Layer 3 of a small transformer language model trained on English Wikipedia (8 layers, counted from 0, width 128).
A neuron's activation on a vector x is SiLU(gate . x) times (in . x), where the dot is the dot product.

Input weights of the MLP neurons that the questions are about. A number n stands for n times 0.0012.
n20 gate: -265 -44 130 -44 -44 273 -115 -181 -465 83 -124 115 -66 3 87 278 -111 -80 34 -16 4 71 -160 -9 -57 -319 -138 108 -51 129 228 1 23 133 61 -11 111 190 8 -15 -70 17 -27 -187 -49 149 160 109 -35 -76 -212 79 -72 194 -24 -63 39 -4 -9 243 201 18 -36 190 -204 87 187 -15 76 129 40 9 163 -120 -39 98 -30 -116 -54 168 -4 270 0 -396 -105 119 5 133 -67 125 -155 -92 14 -10 -96 71 27 -78 104 -13 -116 -130 60 116 -37 74 267 -173 24 -72 17 110 162 -37 101 89 -220 -116 -265 181 -16 178 133 128 -50 -30 -84 31
n42 gate: 102 165 120 -40 61 213 -190 181 -83 -167 38 -220 304 257 -160 -98 134 22 -4 164 -231 -229 -269 115 -21 -269 -298 101 -56 -168 -23 -120 4 -99 21 -107 -84 -101 77 -103 60 9 121 -173 160 -154 80 246 49 148 149 46 -84 133 40 -158 200 -191 77 -295 79 -203 234 64 234 295 -179 33 165 80 -208 -202 63 73 138 233 42 -16 15 -31 62 215 -220 213 -37 -51 -38 80 -65 -181 50 63 114 -87 51 184 -14 -126 183 135 181 -11 -13 319 -68 -4 48 -37 -135 21 -247 -38 -65 110 33 34 51 -79 -141 -74 26 -39 45 -145 -39 225 160 142
n175 gate: 203 337 286 76 120 67 -36 58 -184 -108 187 100 107 -105 -272 -113 163 0 110 120 186 23 277 -208 100 28 -71 -36 -1 -14 -275 25 184 -122 -57 95 -126 5 210 -38 -54 13 -215 -8 45 -47 -133 40 -119 215 -51 -116 104 -13 11 -61 -153 3 -142 -54 -42 225 49 11 254 36 161 -66 147 -260 28 90 204 138 243 0 -107 -87 55 -196 -46 68 7 -98 -22 42 21 -129 -15 -241 125 92 -168 77 195 -90 188 -332 80 -107 -92 107 44 37 20 45 50 -35 60 -14 73 164 -104 -94 -7 -168 -86 -119 -94 -146 -55 194 44 -94 -120 -241 58 139
n186 gate: 113 -246 -229 45 -18 150 164 -155 -70 -176 -106 -243 -52 374 -228 -17 -182 -220 -34 -203 7 168 8 -212 15 -26 -104 -389 -31 16 173 30 -288 -111 -47 21 92 -91 298 205 1 3 -45 13 361 179 -39 107 123 117 -40 298 -155 16 -177 39 4 234 135 234 150 79 -137 -8 -131 -191 49 53 11 31 -69 -125 51 51 -186 -65 -142 -4 96 -168 -97 8 -163 94 42 -76 8 -116 -138 15 -65 86 -142 132 -52 -90 174 -63 10 80 164 340 -100 185 58 -74 14 -157 33 190 -174 28 -19 -188 -132 229 113 186 -340 -108 -191 43 280 -239 104 60 -148 134
n195 gate: -115 -90 -114 73 -173 -42 252 234 32 -56 343 -149 47 -180 -48 19 71 154 0 -178 -69 33 -107 264 168 -44 66 124 30 216 -56 71 -46 -142 -197 233 330 62 -13 -360 53 98 45 15 256 -221 475 -16 188 35 148 -13 283 68 29 -35 -314 188 -6 90 345 -108 20 -77 -94 -275 112 -90 -186 -160 -12 1 -20 -61 161 -26 -146 -92 50 243 -39 -164 -57 -16 -103 40 -58 -113 13 93 7 160 -23 60 100 147 -118 38 275 -159 164 -173 122 49 151 -26 73 -120 164 -171 -188 87 -138 35 -28 -89 -53 -124 -85 129 226 -181 78 41 -75 68 -79 -5
n225 gate: -37 78 -34 317 -67 40 -23 91 81 93 -68 -67 -112 142 80 -2 56 -66 84 168 348 41 -39 -34 -26 74 -10 -72 -133 -69 89 206 6 146 132 147 -241 -108 46 59 -39 -43 -132 -93 205 -142 177 -50 19 -70 260 177 -11 8 -352 -81 93 -123 100 18 -109 28 65 62 143 85 311 24 -88 329 -147 -147 66 -103 43 49 282 -50 -9 72 -168 -32 111 -55 85 -123 -1 -102 -177 19 -48 17 19 -83 133 -55 126 -48 -61 -96 55 92 -54 19 -28 89 -48 216 -66 55 108 56 -98 -312 -36 -78 -47 122 133 88 243 -231 155 -32 -36 -133 151 80
n249 gate: -48 98 -169 135 -161 391 -186 -35 160 -36 61 -102 110 -76 7 -152 -159 -19 -65 57 -142 -47 38 218 36 -25 71 -40 -103 0 -59 -138 -78 -216 -36 -10 -282 -311 -52 -73 -21 -93 59 -64 128 -52 41 -76 152 -28 -148 -129 -68 135 -35 23 -25 158 -103 -175 -55 -83 -101 -355 -53 -239 -94 -199 85 162 6 -361 94 79 45 208 50 186 186 37 -293 -18 -31 -40 19 226 -199 19 160 184 96 57 -24 -156 145 101 0 368 -75 -8 27 -98 132 59 -39 6 87 210 2 12 13 -76 -191 -60 -10 69 202 -162 -269 -119 35 -105 -120 233 161 110 -55 -155
n284 gate: -81 215 -195 21 -128 156 65 163 -90 -43 -30 98 -9 -203 127 142 161 246 57 124 -66 123 256 -90 28 -210 29 -108 49 -283 4 -111 -42 120 -88 -290 -120 -10 -107 236 -60 329 -178 285 -146 69 -280 194 -40 226 52 -170 -246 -127 -52 24 221 -52 87 172 12 120 -11 1 25 -57 145 193 -31 200 -186 -212 83 166 45 70 -177 59 -87 6 -218 241 -197 40 -93 36 -48 -1 -141 -1 238 -6 99 -8 -46 84 273 -142 -133 -62 -129 -12 -259 -27 166 -51 12 186 92 225 -12 70 -69 -15 -188 68 27 -293 -181 -229 -117 74 213 -105 14 216 -221 -228
n317 gate: -22 218 -96 -220 -25 115 53 -165 172 140 9 23 -87 -133 -138 -187 327 -1 332 98 21 -136 -1 39 134 35 160 -62 22 -43 -11 -7 -234 -147 34 -267 -185 -66 -7 120 22 -218 141 -251 -24 68 -113 -23 170 85 -23 5 113 -52 46 -71 -127 -50 30 -79 23 81 80 -199 -122 72 -192 -269 -87 78 67 6 45 16 -7 262 -127 -49 -31 142 199 1 -31 -179 -34 130 -199 -57 -42 186 65 -20 -61 -14 159 3 86 107 164 -10 24 36 -158 75 -119 239 57 191 71 55 12 -122 345 -76 -101 114 452 -72 -150 -7 90 -183 135 28 347 92 146 -94
n318 gate: -136 -28 -168 11 128 241 72 -100 -249 206 165 -102 208 9 0 -23 46 199 50 -91 1 -62 53 107 -140 51 81 -210 125 -15 -159 131 -58 -57 -49 18 145 -61 124 -98 149 36 -178 216 -6 -19 -47 14 75 51 121 -54 65 160 173 -98 84 -65 -69 -101 -132 -68 180 -282 166 -93 -152 45 43 46 -190 -29 105 -142 -53 202 85 -58 -57 133 6 210 452 74 293 94 -142 74 221 -107 -20 -27 -98 -59 50 368 -21 -74 123 -56 20 -114 156 373 9 50 18 48 7 -182 -149 139 -259 -159 76 55 143 15 -39 -179 -226 -199 150 98 97 162 93 -177
n20 in: -304 8 95 -63 -14 -59 32 -33 -166 -343 -145 7 -308 25 103 3 -135 54 7 -118 87 -51 -129 69 -26 -234 -283 -273 31 162 -142 106 112 20 -98 -51 -20 179 37 153 -183 -88 21 -74 98 33 146 52 -61 -125 -265 -199 317 -150 -156 -138 18 -50 59 52 138 141 114 -186 -136 96 38 -81 -139 252 -142 117 79 -220 156 -63 -69 22 -20 185 9 -197 14 -62 -397 -60 30 23 40 -80 -42 11 -61 -87 -100 111 -146 176 -111 12 177 68 221 96 77 -79 -342 -144 185 -27 -142 -130 101 -40 -129 -275 43 103 -66 183 98 -86 273 53 127 -54 -295 -32
n42 in: -152 163 47 119 38 -102 -84 -157 8 -1 -221 -97 -112 120 -105 190 168 -103 -48 42 -37 89 -136 -92 189 -64 -136 68 -30 -47 -65 -100 -74 228 5 -127 95 90 160 30 53 -272 122 133 16 -43 -21 -221 -231 188 15 188 18 -152 -78 78 65 -90 41 131 -155 49 -48 -173 -203 110 -285 36 190 -273 226 -184 34 86 135 -12 92 161 34 17 189 27 34 -212 -264 -75 133 80 221 24 -92 299 -24 -55 30 -107 63 5 199 7 19 194 -337 298 82 283 104 112 51 36 -154 58 -197 11 -92 -129 64 -213 139 146 -48 131 -32 -270 208 18 -77 47
n175 in: -164 98 -13 -115 103 91 -70 -43 272 -111 -3 -113 -85 -6 115 -10 49 44 -43 -188 -304 -208 -296 -212 104 182 -166 29 -56 -3 199 142 -256 8 -4 -337 285 -18 -87 -11 105 128 138 38 87 -129 -275 259 99 -229 103 9 -151 -28 -213 140 -62 -35 -81 62 116 79 -28 46 167 139 -60 111 37 -182 33 86 -68 -111 129 3 205 81 -40 52 -172 7 89 37 -55 -72 69 119 -63 -37 306 -6 114 -11 48 -67 -186 61 -155 226 -130 97 150 96 60 -1 -83 -57 61 86 -20 28 53 -203 -84 -123 111 -190 -146 44 -3 259 -6 -181 39 -19 -5 -192
n186 in: -117 -63 246 262 264 -126 -352 -168 -83 -55 8 -67 -33 -21 -75 251 -11 -207 67 -66 14 72 243 88 9 -97 -249 1 165 291 -259 -107 -22 38 -184 126 208 -21 -100 -21 139 139 54 -47 93 196 41 330 -28 35 -28 210 113 16 -112 -165 148 115 32 312 -48 183 -228 -20 -9 92 9 -115 -104 -116 -125 -113 165 -90 -103 -2 -131 -85 -50 101 -65 -259 -142 -44 120 -5 -155 -218 -101 97 -23 14 181 -204 -77 120 212 -107 286 -77 -202 65 24 321 -59 -156 -43 -36 -30 140 61 -288 -90 -48 -174 133 -182 -67 14 -90 -34 -94 103 -112 -118 -218 29 18
n195 in: -93 -117 -55 44 -220 72 -104 26 -37 173 -188 5 68 -139 -96 -97 -113 256 29 162 -213 -25 -24 -15 -226 30 131 149 15 122 -1 -5 252 172 55 36 -91 22 67 -110 -146 155 70 74 -101 -47 -17 -138 103 150 116 -107 -58 -113 53 218 -125 42 -120 -120 131 -116 223 122 -154 -49 -125 -155 -130 117 204 205 -145 43 123 21 267 -152 301 147 62 66 -32 -123 37 -182 119 -80 -247 -155 40 3 -148 -27 14 -48 82 228 160 -11 -47 80 -116 -203 -120 -4 -38 -194 81 -125 145 66 70 -133 286 79 21 -76 35 -125 99 -177 -138 -168 -185 -182 197 122
n225 in: 19 76 142 -31 -162 -3 -100 286 10 61 -1 -8 132 60 -42 -122 25 199 96 -146 -199 31 112 94 197 151 28 285 -87 -103 80 288 -44 -30 133 -20 33 -46 42 -65 -186 -23 129 -28 0 25 -347 220 37 -118 -96 262 180 -190 72 -142 33 -46 19 146 47 106 94 61 -97 -39 -10 265 39 57 77 215 -157 53 -55 34 -52 -65 -77 -282 -36 -208 -84 -91 -139 -102 -140 -1 36 -75 254 -155 15 -48 -203 8 52 35 -57 177 157 120 31 162 22 -32 -45 306 61 42 -161 -137 -29 61 247 31 20 -80 -67 120 -86 -71 182 -26 -43 20 -243 161
n249 in: 14 83 121 259 -296 198 218 -6 -121 -44 -210 -23 46 18 -154 6 256 -102 60 12 176 151 74 76 55 67 -3 193 -13 -157 146 -195 -18 -89 177 160 -234 -124 -161 -207 -78 100 -109 -27 160 -162 -216 112 -110 212 61 -296 -148 -110 25 -208 24 -170 -5 -239 -169 111 -121 -124 -46 -23 106 225 244 133 133 -106 175 -136 61 298 -102 45 70 2 55 87 194 -136 -129 0 -10 156 -137 226 187 152 70 -298 -78 -153 -4 189 87 -93 -86 -5 155 85 149 30 -9 79 -37 3 57 -58 150 51 -122 -111 -198 159 -27 183 -90 79 81 200 0 -102 94 -104
n284 in: 10 -168 -111 -25 201 125 243 -56 -138 55 111 -61 89 -34 231 238 26 -14 -141 43 -117 -160 144 -221 192 -66 199 -118 106 342 -12 -49 52 -295 -167 -131 -270 -7 -161 -176 26 154 -47 109 14 199 -183 177 -9 247 11 -77 21 -93 264 -205 111 -22 -79 243 76 -177 75 -123 26 -57 63 -37 35 149 -39 -24 168 -309 35 150 87 -149 -127 186 4 79 -129 38 112 -66 -244 33 -75 3 87 73 -205 -48 3 92 -145 55 -30 -280 -98 -34 -52 113 157 -204 -27 114 87 -40 -55 -25 63 49 9 -81 -132 -128 22 -58 43 101 22 353 321 59 -114 41
n317 in: 40 -233 -260 203 121 -109 -212 85 -74 -110 162 95 19 -33 85 -105 71 308 -125 -125 -47 -106 67 -16 -61 -82 -189 153 -119 -89 -102 -208 -36 -81 -99 63 -23 -90 -5 -208 314 -60 -93 5 -156 -33 -56 -208 -59 11 188 48 -179 10 58 53 34 120 23 82 41 -114 51 -229 -123 85 -110 40 74 -162 1 -84 -21 41 67 -129 107 29 33 129 -149 -121 17 118 49 -90 205 -24 298 -22 -82 2 -40 35 -106 -76 120 -52 -260 246 -62 -37 50 -116 143 -151 19 161 -269 -275 358 66 -122 27 -207 76 -122 190 25 -16 178 7 -272 -140 -45 68 126 108
n318 in: -163 103 -92 -92 -142 -195 -145 87 36 117 -112 -104 31 296 36 -155 -215 -4 -33 -285 -37 -23 -99 39 132 -199 -23 57 205 -164 -191 74 -88 -220 22 74 41 138 107 210 -173 -223 -40 -164 -1 104 73 -102 21 146 -93 119 94 120 90 -68 177 -49 155 -360 172 86 34 -81 183 49 41 -7 -247 -4 -38 128 -90 -282 -77 -126 97 -216 49 -135 -56 -21 -161 -204 -151 -158 -82 -53 123 223 -190 229 -63 -81 29 122 56 5 33 105 155 27 153 -118 -116 -275 95 -152 -126 50 37 -39 199 -177 -111 -170 -42 -10 -226 83 123 -74 -138 -233 -55 -53 9 86

Each question shows a token from some text and the vector x that enters the MLP there. A number n stands for n times 0.0056.

"y": 11 6 -40 -58 -25 41 4 -17 223 95 -113 34 26 16 116 88 -27 -28 -93 37 47 144 -194 -74 34 31 48 1 96 -126 17 66 147 147 -82 65 82 4 -150 -51 109 -3 -40 95 -30 5 -93 159 -5 -31 -121 74 135 -121 -62 58 26 -269 17 -68 -120 -354 -102 82 -18 -86 5 57 1 -55 -105 101 -4 106 -61 -100 -92 -65 94 -139 76 40 95 -57 -243 88 -43 64 -71 -38 315 -22 -76 91 -17 -81 -36 -16 -64 81 25 26 -28 84 29 -117 -146 49 -62 132 21 123 52 -150 -146 -59 44 19 63 -56 -34 38 64 -18 118 11 -66 -24
The neuron with the highest activation: n317

"-": -111 -290 102 -228 79 -16 -187 18 153 204 -29 -131 59 82 -23 92 -154 -1 -103 -39 209 13 -22 81 138 65 8 -68 -81 54 178 10 -46 -94 21 81 56 -26 83 64 -155 -70 -94 -99 -134 -92 -42 -134 -50 -81 -101 -136 -79 -77 81 -43 0 7 -43 181 -91 -158 -32 87 83 105 273 47 -108 0 158 -85 44 109 -73 14 67 28 105 34 17 -25 142 61 67 -19 -13 -38 34 -32 -1 24 153 -171 -87 -161 -22 -123 96 42 -111 -9 -3 37 -74 -8 -21 108 -112 184 -7 -21 23 19 -119 87 35 -110 158 -90 -17 -37 -4 25 95 39 -27 -127
Which three neurons fire most, strongest first? n195, n317, n318

"z": 79 -82 105 -201 155 22 -81 -26 -71 -127 100 84 104 -35 -49 115 -119 39 -91 44 122 5 61 55 16 -210 160 1 91 -186 60 21 109 -10 21 -125 37 -127 -47 27 45 -56 -108 -88 -2 -51 -123 -9 115 33 197 77 270 -127 38 -114 -31 60 191 -107 52 62 176 51 44 81 171 123 -101 51 183 21 49 -102 98 155 -38 -15 -53 -175 16 -5 63 67 -90 64 -140 43 264 144 148 14 -148 61 -80 23 -67 56 -184 56 -134 -65 -79 -60 64 119 -111 -31 126 73 63 116 35 -110 40 -236 59 -36 -148 68 79 -9 -33 -349 45 -25 160 -80
The most active neuron and its activation: n175, at about 1.1

" expansion": 82 -99 94 17 113 -24 70 134 -5 46 13 -41 -97 253 179 -25 -17 -28 -34 186 53 44 -190 -89 13 115 15 55 -41 95 21 48 62 -192 -177 -62 160 -115 56 19 -23 -1 -26 36 -92 -9 -154 -171 77 -54 103 72 -100 92 -64 111 17 -334 33 -84 -44 -250 119 92 -108 -124 130 77 111 -48 135 -60 -32 139 33 -198 -24 53 -34 -44 76 -214 82 -52 116 -55 -16 -12 229 75 -22 -14 88 241 -45 -32 41 -17 -49 -16 -1 -8 5 -60 -58 40 -255 16 29 71 -62 51 -75 80 -88 60 -4 -64 -177 -1 18 15 -93 -177 165 25 -73 33
The most active neuron and its activation: n249, at about 0.53

" from": 49 -36 28 -65 167 41 -30 33 111 184 69 -36 27 -24 -58 -135 -93 161 -97 -57 263 12 -14 -6 -132 -49 37 -49 93 -14 -49 -149 -11 -122 13 105 -32 -2 78 -128 -82 47 -19 87 48 130 -176 17 -103 -62 97 -39 51 -193 -17 5 -49 -126 36 42 -70 -293 -59 29 143 55 35 25 8 -43 280 27 -31 -42 37 93 -171 157 37 -15 -185 21 43 -4 -112 104 133 14 -60 -104 -8 -67 31 -84 27 -106 -47 -7 159 122 95 -14 -6 -36 -132 -60 -177 -88 22 29 -55 -2 27 21 -194 177 -91 -48 -72 54 -111 142 -14 -43 11 77 -69 -11
The neuron with the highest activation: n175

"ying": 10 8 -11 -114 62 83 75 78 175 83 25 4 56 82 188 92 -82 75 -30 73 -34 42 -183 -189 -87 -150 -67 85 64 -85 10 -47 75 48 -77 -14 46 41 -111 -224 -38 -59 136 -24 -79 76 -108 -104 -8 27 -3 76 -6 -39 -9 -121 -144 -165 69 -168 -50 -239 -128 10 -34 -20 254 -95 99 -124 26 137 -53 69 46 -114 37 78 9 -150 -111 -36 129 55 120 13 -89 -44 -29 34 132 -115 -107 114 21 -95 179 -162 10 171 -52 46 -100 6 -13 -51 35 3 -81 -54 44 153 19 13 -164 80 150 113 -84 185 17 -36 61 24 50 -51 -58 72
Which two neurons fire most, strongest first? n249, n20

"W": 9 -25 -99 44 119 -52 64 122 -111 -89 -102 -105 43 -63 74 -11 60 162 -155 2 29 -121 48 -33 62 68 181 6 -75 74 159 8 -28 302 45 -231 89 -48 -50 -15 46 -155 47 -50 20 -129 -48 -95 -2 -243 -43 -25 -70 -5 -12 32 54 -139 -125 -227 -70 -19 138 48 -158 163 7 -103 -13 -146 157 -82 63 80 -27 76 -165 -119 99 -163 29 -221 137 79 17 59 -163 187 -73 18 42 101 19 13 -85 -69 57 -11 136 39 40 50 26 198 -21 -35 -180 -147 119 134 -128 30 -115 -212 52 108 -196 29 128 50 -102 165 -92 -95 23 -47 -58 83
The most active neuron and its activation: n42, at about 0.41

" ultimately": -84 -7 83 -73 -118 67 43 -56 -64 196 119 -242 301 82 91 55 81 -54 -150 -15 205 -210 -107 -24 49 -115 20 37 72 -48 95 40 -244 -94 -1 -123 -11 92 128 -36 204 114 58 93 83 -31 -133 -159 53 -179 -59 72 100 73 -60 48 21 -61 -89 -80 -27 -8 63 -1 105 -47 76 23 20 78 53 120 42 147 60 -88 72 75 -29 12 16 -137 8 52 27 41 -103 -30 81 112 128 -65 108 -104 36 -173 -130 21 -12 64 -177 -4 -117 -115 80 18 -23 -86 -85 -31 -34 217 -43 -11 -73 6 71 115 -118 113 -56 -112 45 -58 69 -393 -124 167
The neuron with the highest activation: n225

")": 56 18 63 -192 -48 -11 35 130 -36 290 0 -28 -72 -203 -23 -171 -40 2 -72 9 23 37 -7 31 133 117 82 12 6 35 148 166 54 135 -108 38 43 54 -48 -49 144 -9 -7 -64 84 30 77 -212 -28 -11 159 15 -38 -37 -11 -46 13 -29 -119 -8 1 -80 37 44 -85 -17 49 47 -74 -163 163 96 -45 121 168 -12 -111 -21 85 33 111 -140 -38 -68 155 50 193 -117 91 -40 228 117 17 22 -4 46 -70 57 99 -11 -222 141 -60 -88 6 -138 -208 -24 -38 124 -123 69 43 -64 -174 21 116 51 61 13 36 3 47 -172 43 -30 -77 4
The neuron with the highest activation: n195

"ora": -162 10 151 87 83 76 101 190 -63 -190 -4 -40 -107 97 -47 -199 0 -148 -100 7 -128 303 -221 -141 -30 61 -26 48 2 -54 247 73 -115 -301 -25 173 -62 -21 72 149 -143 -61 -103 -18 -240 84 -46 248 24 71 0 -30 -59 34 63 -16 -105 -78 -278 27 -127 -64 -51 38 -76 39 34 17 58 -72 70 31 -130 27 83 68 -42 -46 154 -128 -135 -12 -183 -66 6 53 234 -97 21 18 93 -62 -146 45 -33 66 -93 -22 -6 77 -12 44 -100 58 180 -34 5 -3 8 143 31 171 -107 -169 -9 -58 -48 52 73 360 -55 -85 -87 9 58 36 -59 26
The most active neuron and its activation: n175, at about 0.98

"iba": 7 -77 95 63 147 218 11 -10 45 -69 -68 142 -49 48 -62 59 -18 93 -92 -54 113 -25 -42 212 -144 -12 -30 110 -19 239 117 -39 208 -183 35 -21 -4 38 27 129 146 102 -38 -186 -25 -104 70 229 -59 -68 -60 13 98 -28 42 -176 -143 -12 -97 9 -87 -169 71 -10 -37 60 58 -28 9 -196 20 6 12 72 -22 -22 -82 163 78 -184 -84 76 -37 -31 59 127 40 0 -30 -5 -37 39 68 88 -110 118 -340 135 33 75 81 109 -108 34 99 -107 -2 -56 187 94 -24 224 56 -112 36 -196 43 45 -218 -131 97 -15 -194 65 18 130 -30 -160
The neuron with the highest activation: n20

",": -27 -162 -32 -131 81 -151 41 39 -1 152 16 3 75 30 2 114 -139 58 -50 111 202 226 -2 143 -64 -74 53 78 145 128 69 -27 75 -11 -78 165 138 -26 35 -127 67 -78 -32 -100 21 -35 -30 -125 -49 26 -8 36 142 -86 92 47 23 -122 109 -68 -58 -35 -52 85 80 1 -56 71 -10 40 -69 140 15 37 -6 1 9 -27 20 70 -10 -149 -18 -12 130 140 -101 -126 68 26 124 126 -9 -27 -140 -29 -24 108 27 -165 33 -21 -334 -39 -192 17 -77 27 -73 48 -24 102 67 -70 -178 193 47 -13 77 39 142 51 -76 -26 46 12 -68 -11
The neuron with the highest activation: n175

"qu": -83 -284 49 -16 5 -40 -249 86 -36 90 -182 38 -154 95 115 -27 -39 -83 40 -29 -7 145 -8 -102 74 138 59 132 -106 92 112 -34 31 138 -10 76 113 62 -109 -5 -160 5 -73 1 121 -115 100 90 -191 -51 96 -1 -137 12 -39 23 -114 115 -192 -230 -177 -196 -49 7 -51 105 -92 -32 79 -40 -50 -23 152 141 -98 148 -30 -36 167 -116 133 -174 116 -49 119 2 93 183 38 34 64 18 67 94 54 76 -22 -25 -50 -84 -32 -52 -74 -107 206 -155 -41 105 45 -8 57 -10 -92 -114 41 101 37 142 -104 11 -139 158 172 -199 83 -190 -105 127
Which three neurons fire most, strongest first? n284, n318, n186

"st": -50 -160 -37 -6 195 -29 -154 -69 248 88 -174 -98 -154 76 69 -223 -18 -84 56 -191 48 -69 -22 -19 -7 -9 -16 47 -76 11 -149 56 -25 -1 -97 -65 -121 -54 63 19 27 -27 -135 89 -113 75 -39 178 -83 -11 -177 -1 185 22 96 -8 103 -113 -90 -128 -95 -279 -102 -17 55 -62 51 114 20 -56 -57 -118 43 111 -87 -74 -193 -78 195 -9 96 -76 164 -19 67 101 -123 114 -45 4 14 -131 188 86 20 -231 -34 100 83 -148 -3 -168 -2 -50 -3 -38 13 109 -23 -29 63 8 134 -55 -118 43 109 62 64 -43 -85 107 12 -155 152 -67 -67 29
The neuron with the highest activation: n195

"wh": 168 -272 136 0 51 72 54 211 49 -201 -179 -72 116 -31 10 -29 -23 131 104 -210 96 -60 -87 -84 -75 201 14 124 69 118 -82 -35 -36 409 51 -130 -72 221 52 79 -61 -41 12 -37 134 -42 -14 -7 116 -92 -68 127 88 70 139 -36 155 101 8 -149 -57 -181 47 200 -17 -6 18 59 53 -123 9 37 35 -22 66 58 -116 167 63 -4 -27 -131 181 44 -26 -33 -14 139 71 -4 -143 120 174 -112 -235 -89 -115 -90 -94 143 -2 31 -26 21 -42 -121 -147 -89 66 -65 -123 10 -66 -59 41 -18 -28 -101 34 176 57 35 86 -23 -6 69 -105 -61
The neuron with the highest activation: n284

" of": -37 -23 109 -57 17 80 59 120 3 -46 80 -146 -7 127 -7 6 -176 102 -104 -56 22 50 -34 -82 12 -16 44 -134 17 121 -52 -96 -9 82 -57 83 -76 -1 0 72 -176 105 45 41 -41 68 -83 83 -43 -170 -78 -16 -69 -8 -72 60 -70 -147 -14 85 -104 -41 -52 5 72 95 114 -58 44 16 208 0 -35 7 26 -26 122 210 45 -67 -14 -119 33 -63 -25 0 85 72 179 -28 31 -19 -138 -46 -2 -98 34 -46 -36 42 66 -79 -96 88 -45 52 -158 54 43 -72 94 105 -54 14 -242 63 -30 29 157 103 36 124 30 23 -64 -193 118 -7
The most active neuron and its activation: n175, at about 0.39

" the": -139 -43 62 -45 83 115 81 39 109 -17 124 77 -19 31 53 -79 57 65 -69 -86 216 -6 -1 32 -4 -9 92 69 28 121 36 65 93 -36 -66 -91 -16 -31 89 -16 59 -39 51 -3 67 -10 -48 3 -75 0 -154 -55 29 113 -23 29 -47 47 -115 -31 -177 -34 53 36 -20 -142 25 73 -39 89 59 -50 24 24 -223 -86 158 122 -53 -46 23 -109 26 20 -90 -62 182 53 88 -131 14 -58 -10 -31 39 -80 18 23 25 51 -3 -73 -56 -88 -31 84 -44 -26 20 85 -19 14 -87 -39 -269 46 -56 -27 -94 -103 60 116 -72 -116 16 -72 -68 46
The neuron with the highest activation: n175

" It": -67 -114 -29 -85 27 -16 -162 -1 28 87 35 -3 160 176 -1 22 24 -106 -71 18 186 33 -210 46 -33 152 -77 -25 110 60 25 47 107 -121 -59 -138 87 37 -141 -199 146 75 115 -32 277 37 -176 -99 -1 -88 -100 72 168 48 -39 10 -97 -114 -168 -113 -32 -110 207 101 -40 -135 103 -12 -79 -141 -105 38 30 162 177 -67 162 162 117 -52 182 -83 48 113 -131 -1 240 242 46 -123 -25 104 -82 181 21 -44 -109 81 30 -36 -50 126 -115 -89 -140 99 -173 -2 73 125 -62 164 16 76 4 -64 -79 -100 -43 -13 -147 -56 -173 66 -10 89 -67 16
Which two neurons fire most, strongest first? n42, n186

"\n": 136 -61 104 -113 7 -61 -102 -16 -34 145 -46 -10 -1 -34 105 -220 -58 27 -133 42 224 171 -14 -21 43 74 -39 -75 -6 -27 1 -63 -23 63 -89 71 -6 0 108 -120 143 -150 85 -227 -98 34 -115 -96 -167 44 35 19 -44 -138 65 13 -154 -123 11 159 -23 -131 -24 10 169 40 34 -90 -115 -28 122 5 55 188 -152 -50 83 -32 -8 104 -54 72 56 -18 127 -72 56 -83 -39 43 -29 58 -75 -217 -108 -19 -130 98 26 -31 -55 -4 12 -90 20 82 -149 114 -108 276 -9 59 9 -69 -93 80 71 22 206 133 -8 129 -106 -170 18 -318 -54 48
The neuron with the highest activation: n20

"6": -166 36 114 11 -39 -34 76 -48 82 12 -222 -146 69 100 45 30 -41 139 -45 34 122 108 -159 -104 -2 4 -71 -95 66 -108 55 75 8 -443 -62 -154 80 36 -69 218 70 -146 -91 -45 78 32 -45 -10 55 -45 -92 18 49 -34 -14 -92 -74 -6 46 -102 -118 -117 131 56 -128 -97 187 24 38 11 119 -13 124 -124 133 -63 -309 -180 73 -11 -73 31 233 -158 123 253 -106 66 -94 182 -82 10 49 145 -18 -58 1 8 -165 -29 -59 -83 93 37 72 -102 -17 44 36 21 -92 -70 44 43 -49 -140 14 45 117 -82 -44 81 -57 -78 -137 75 -72 -111
The neuron with the highest activation: n20

"que": -77 40 57 70 -124 66 -38 245 70 -140 9 -78 -41 -18 83 130 16 -45 -127 41 138 94 -81 -38 39 -74 -18 -116 117 -70 132 116 101 -140 -93 172 58 -157 -51 134 9 -73 -275 -49 -250 19 72 133 -115 158 -30 94 82 1 56 9 0 -247 43 -10 -153 7 12 78 -160 71 130 -53 25 -200 -79 -91 -193 65 -118 22 -100 34 113 -174 -22 31 5 -43 -93 51 -223 20 77 52 -20 -20 -176 50 85 -32 -44 63 -73 11 33 -89 29 -94 9 -220 -60 10 88 -18 -55 53 70 -13 -91 99 89 32 -141 123 -232 -59 -49 -109 162 -101 -11 -12
The most active neuron and its activation: n195, at about 0.31

".": -10 6 160 -15 -122 5 -31 107 -6 8 17 -59 102 49 8 151 14 -41 37 -23 186 223 88 204 78 21 -39 74 -171 2 67 79 -55 75 -164 79 218 -20 46 -35 -3 -121 -12 86 10 181 -86 -191 -31 -91 19 80 -65 57 36 -25 -169 -195 -44 -8 -30 -65 -70 27 147 72 115 -33 -104 -130 40 76 26 -14 -124 -119 -49 74 19 51 -181 -242 47 -103 11 135 -4 -18 -54 -54 170 65 -13 -113 -51 -17 55 97 103 -13 -16 -8 11 219 -47 -5 -170 -27 -74 52 46 32 -66 64 -145 -36 96 -150 -40 53 62 -171 -100 84 -35 -88 -21 153
Which two neurons fire most, strongest first? n225, n284

" Fle": 26 -212 -73 -122 104 145 -49 163 -11 -35 -179 23 -50 -29 144 18 -45 120 -273 177 425 -6 -77 17 37 -2 83 -113 109 63 -12 -11 209 42 37 107 7 -79 -149 141 291 60 -84 16 -17 120 46 -1 -110 5 49 5 132 203 -66 -55 -29 -22 -176 -9 -96 -50 84 30 -39 -50 -6 4 37 -169 -81 108 -60 58 58 10 -20 18 45 -179 66 -16 25 -106 -124 -32 -1 1 50 9 -77 115 172 129 -59 -110 20 77 -89 55 41 -80 -57 -79 20 -5 163 -117 -60 -71 -206 -102 42 -35 118 69 -38 -58 68 262 12 -57 -84 -13 19 28 -1 51
Which three neurons fire most, strongest first? n175, n186, n249

" decades": 15 -101 47 55 -53 106 -140 55 45 -20 5 -44 -194 185 -102 -94 31 73 34 54 165 29 38 -128 16 13 95 52 -103 -34 82 52 -59 -10 -223 -131 -183 -66 -10 90 11 -68 35 37 -57 -125 -93 -147 -84 -112 32 86 -31 -164 30 -162 85 -250 140 -105 -101 -100 0 56 23 -87 -81 29 -17 -103 50 118 -31 25 24 1 -66 -174 148 -80 25 -248 180 -206 -55 -56 80 -120 -58 49 107 48 43 -72 25 -290 -45 82 108 -16 9 -33 13 51 14 -24 -185 -17 133 136 -17 162 -3 -131 -103 -24 80 154 29 -40 68 -180 -52 -68 30 -37 -89 -3
The most active neuron and its activation: n225, at about 2.6